Layer 2 of a small transformer language model trained on English Wikipedia (8 layers, counted from 0, width 128).
A neuron's activation on a vector x is GELU(weights . x + bias), where the dot is the dot product.

Input weights of the MLP neurons that the questions are about. A number n stands for n times 0.0014.
n288 (bias -0.074): 65 -64 58 14 -32 60 -99 41 -85 -13 -4 50 -237 278 -63 134 -172 -76 126 266 -107 -90 187 -191 -78 100 -77 -11 -35 212 -8 -96 156 123 -24 -71 -100 -38 40 -31 19 -45 139 -146 -59 -198 -258 -176 -16 -22 -137 -71 188 37 151 234 18 -49 132 -100 11 44 14 102 -187 41 125 14 18 -104 124 -13 163 156 49 10 -110 -124 -90 -26 22 63 -123 -254 -204 70 60 -91 -41 -3 -215 -61 218 241 68 89 -58 131 -232 127 94 29 -89 419 -10 -116 -218 -56 31 -183 -90 96 72 -96 -88 121 -48 -55 -12 -201 -112 -20 158 -147 17 123 91 -83
n724 (bias -0.054): 123 321 239 3 108 -11 287 -142 -89 94 67 44 161 1 -147 90 -25 -223 173 97 -107 160 -20 -35 -52 4 -223 -218 84 7 114 117 -9 -110 96 81 -223 0 170 -75 63 198 -24 107 -62 48 -98 167 76 -126 -107 6 34 103 36 59 -138 59 -64 -138 144 71 89 -124 -106 -91 110 18 -35 -54 -107 -304 -195 61 1 -64 141 72 21 2 -7 -143 -51 172 46 -39 3 -11 100 65 31 -153 2 120 -95 -1 110 198 9 33 -82 113 108 105 -127 77 -116 -37 152 96 33 65 71 -205 -60 77 22 98 -70 144 -123 -80 -106 -37 -63 -119 1 -141
n788 (bias -0.088): -174 68 60 -198 -118 -25 70 176 49 74 -56 33 -93 -20 243 92 -56 -30 -70 209 -133 135 -160 -27 31 -22 -1 -41 100 10 123 296 70 193 -117 -103 147 35 -198 199 -148 35 67 2 -118 17 47 -282 76 -153 84 -81 58 208 -140 -5 -137 -163 48 61 31 119 -146 -81 -2 89 202 219 11 -150 -1 -37 -5 -85 -4 165 -105 164 113 -232 67 11 48 -111 -163 16 15 116 -75 42 -160 -163 -24 84 -93 167 154 166 -31 -137 -163 -44 28 -31 57 -50 -24 -78 40 -42 88 40 16 -103 146 9 -53 -153 166 41 96 -11 162 73 -153 -73 -142 65
n795 (bias -0.093): -27 59 276 -83 13 -106 -42 -117 124 12 225 -74 -67 25 -218 166 71 -46 46 110 -53 9 111 -61 7 43 -170 -127 -147 86 63 143 119 -110 -74 -22 35 199 6 46 -40 112 -75 139 -44 -114 76 126 18 -128 -19 -165 121 65 -240 158 15 -10 23 88 45 -26 89 5 130 -14 119 -170 -9 170 -183 45 -77 8 158 103 153 -70 -17 -91 73 -63 -197 -100 -89 -66 -219 143 -125 -131 -342 86 -35 205 48 294 -152 -28 25 -22 187 -75 137 209 -56 -138 -126 84 -31 -346 13 120 -159 -50 60 -167 -18 46 73 -72 -2 -101 114 -101 -168 93 32 29
n900 (bias -0.086): 318 46 121 -40 34 -202 -83 5 -100 -5 187 48 -51 -289 -24 156 -68 -212 201 88 -32 220 -222 -83 -129 13 16 -100 -152 -276 -149 75 190 97 -16 108 -84 -140 -67 -110 163 -75 142 188 23 75 -77 10 -229 -213 -137 115 61 73 -82 -95 -147 -35 -85 130 -36 27 -301 -43 197 48 -50 165 -14 106 -101 -42 95 140 96 21 -114 130 -11 -287 338 -167 126 -52 -233 -26 82 282 152 -164 -32 37 -113 115 -328 -113 111 195 -81 111 241 56 225 -104 -150 -17 -119 115 -87 -73 85 124 93 -11 -2 -74 -9 -183 463 -97 241 5 19 -19 -151 -98 -227 -158

Each question shows a token from some text and the vector x that enters the MLP there. A number n stands for n times 0.013.

"and ": -28 -102 -123 -53 -41 -64 -78 -69 62 -227 184 76 -2 143 -15 -103 33 93 250 102 34 93 -136 39 98 61 10 -106 -75 -93 17 41 -103 30 114 -121 21 0 123 53 -142 -86 6 53 -9 -17 -88 -132 247 -42 75 66 13 231 -122 -100 -32 -52 -89 -205 83 22 104 27 39 -83 104 -112 88 1 10 8 0 40 59 139 94 68 84 22 -15 169 111 51 -5 -59 -119 -9 -4 -211 94 116 24 -82 40 -104 -13 -11 42 40 98 68 -27 -110 -101 -73 77 -60 -71 40 -109 128 -15 -28 -106 -128 62 77 -53 -43 -136 -287 -8 49 -53 120 92 -13
Which of these neurons fires most? n795

"mar": -103 -7 -115 106 -97 135 -60 -97 110 -242 265 32 51 47 -34 -159 7 52 323 25 46 83 -119 -25 1 -57 -82 68 14 17 42 23 -56 -45 271 -137 -1 57 130 162 -181 35 81 89 -26 26 -103 -129 157 -48 64 110 -5 105 -57 13 10 -65 15 -160 55 -37 30 -18 41 81 157 18 127 -93 -28 28 45 -86 -26 43 -117 46 -26 65 56 221 127 -44 61 63 -105 -110 -117 -117 146 -92 -5 -84 13 -124 -83 17 88 19 33 4 39 -148 -113 59 -40 -17 -62 -1 -53 59 34 40 -112 -84 19 -84 -47 -35 -27 -219 -106 -15 -68 85 109 -93
Which of these neurons fires most? n724

"also ": -72 -43 -29 -106 -60 3 -238 -74 115 -193 192 86 -28 132 -22 -83 -72 45 328 36 -51 60 -161 6 -67 -42 -56 -29 -27 147 -3 71 -44 53 73 -115 44 -2 130 87 -156 3 51 41 22 -28 -46 -59 125 -126 79 80 46 175 -112 -93 -15 66 -51 -223 96 -28 85 74 46 -66 58 12 107 -40 -66 6 111 31 -6 192 8 -32 182 79 65 153 100 -2 -57 25 -201 -32 29 -135 37 46 67 -79 22 -137 34 18 1 84 169 -57 35 -137 -160 -134 8 -53 -129 40 -165 61 18 90 -94 -3 22 67 -8 -41 -54 -154 14 8 -89 112 125 -142
Which three neurons fire most, strongest first? n795, n288, n900

"f": -119 142 -141 -40 -106 75 15 -171 70 -217 218 116 -75 90 20 -115 68 38 331 20 -47 92 -180 -68 -50 -57 -9 -4 -57 87 130 46 -58 -62 300 -106 122 90 106 165 -158 -68 42 60 -56 -44 -118 -69 80 -90 68 24 -70 188 -59 -26 61 43 -85 -100 104 -69 67 -25 84 59 95 -54 -5 -89 90 40 61 -84 96 37 -26 -26 125 17 -40 204 57 -119 -20 -58 -101 -48 -141 -89 174 76 -48 -105 -29 -88 -9 -88 32 94 92 38 23 -89 -108 -26 17 -52 -101 77 -47 59 61 79 -123 -80 89 -8 -122 40 -87 -42 -58 109 -131 45 -20 -23
Which of these neurons fires most? n788

", ": -80 -14 -99 -15 -108 1 -54 -140 135 -249 182 66 -22 187 -13 -109 63 2 249 54 -54 82 -144 -17 -125 -41 15 -117 -8 34 -6 110 -76 9 137 -67 96 21 154 131 -97 -70 58 5 -23 24 -157 -127 133 -199 60 42 1 82 -189 93 -15 22 -17 -125 46 -88 35 41 44 -82 41 66 9 27 63 46 16 -18 145 66 -4 17 60 15 23 193 136 70 22 -14 -59 -8 47 -107 145 47 -71 -85 53 -137 -27 -4 24 28 95 41 -23 -236 -70 -11 87 -72 -20 90 -204 185 15 -99 -134 -151 93 12 26 -12 -59 -118 11 24 -113 72 108 -117
Which three neurons fire most, strongest first? n900, n724, n788

"Nor": 9 -23 -27 -76 -188 26 6 9 147 -213 171 64 23 51 -121 -97 46 48 273 26 149 69 -71 27 -128 68 58 -43 30 -3 -22 -15 -11 42 248 -117 9 34 74 171 -110 107 57 7 -150 -26 -47 -123 147 -119 38 50 -50 132 -197 -122 -14 -20 86 -149 134 -155 87 -60 47 4 96 -81 66 -77 -115 126 57 13 52 54 -10 68 114 47 -32 238 145 -10 34 34 -83 -51 -116 -54 116 30 -153 -176 15 -78 -44 -114 99 101 79 38 8 -157 -164 92 8 -124 13 -31 -27 93 70 -65 -144 -130 -5 33 -63 8 -148 -168 -22 49 -83 30 143 -1
Which neuron fires most, and how strongly? n795, at about 0.56

"in ": -98 28 -14 -58 -70 -15 -203 -36 65 -186 189 86 23 128 -87 -24 130 122 232 28 -75 91 -138 79 -71 -136 -43 -13 -126 -39 -118 37 -87 10 75 -150 43 -21 156 129 -82 27 5 118 45 47 -104 -93 150 -37 96 60 5 136 -207 -52 52 27 -33 -183 65 24 91 -4 71 -11 25 57 89 9 -41 -44 37 18 -36 133 -11 2 103 10 13 249 72 43 -116 4 -146 -126 20 -115 113 38 58 -103 14 -67 20 -22 64 49 49 55 -61 -157 -23 -75 117 -96 2 3 -185 138 83 85 -152 -64 26 11 -32 6 -131 -139 43 24 -121 -28 147 -41
Which of these neurons fires most? n795

"Back": -13 -60 -132 19 -64 102 -62 -89 182 -152 69 -28 -35 113 39 -24 106 -46 329 -19 -60 121 -126 -259 -59 -97 -26 2 -8 15 78 53 -28 108 211 -139 100 -11 109 39 -52 142 119 -21 -57 -79 -168 -40 104 -82 81 57 -6 114 -94 -137 -54 126 126 -146 21 -19 86 71 100 -50 68 76 184 -53 73 -78 24 -17 32 -29 -12 45 72 98 -85 201 44 -116 -62 -43 -78 -83 45 -165 202 27 49 -65 34 -49 -36 -9 49 34 117 33 11 -50 -63 -88 48 -77 -125 134 -34 29 -46 -38 -94 -78 162 -168 -46 -91 -67 -227 8 -111 -6 64 148 -154
Which of these neurons fires most? n288

"won ": -53 -87 -80 -126 -146 64 -118 -44 127 -219 206 76 38 143 -51 -20 24 113 235 34 -24 69 -111 -24 50 -6 -92 15 -51 70 -4 73 -4 98 182 -73 72 61 164 26 -101 5 94 16 -68 -2 -149 -114 51 -116 58 155 6 133 -68 -104 -1 -7 -81 -87 90 -22 80 34 75 -24 40 21 121 -10 40 -79 24 -15 52 236 -75 -103 222 8 26 202 53 -56 -40 -60 -158 -54 11 -75 125 49 0 -107 -82 -185 -40 -55 31 81 155 -52 18 -162 -130 -210 55 -84 -53 74 -98 106 -61 40 -90 -139 -8 7 -102 52 -168 -68 29 31 -12 15 196 -76
Which neuron fires most, and how strongly? n795, at about 0.39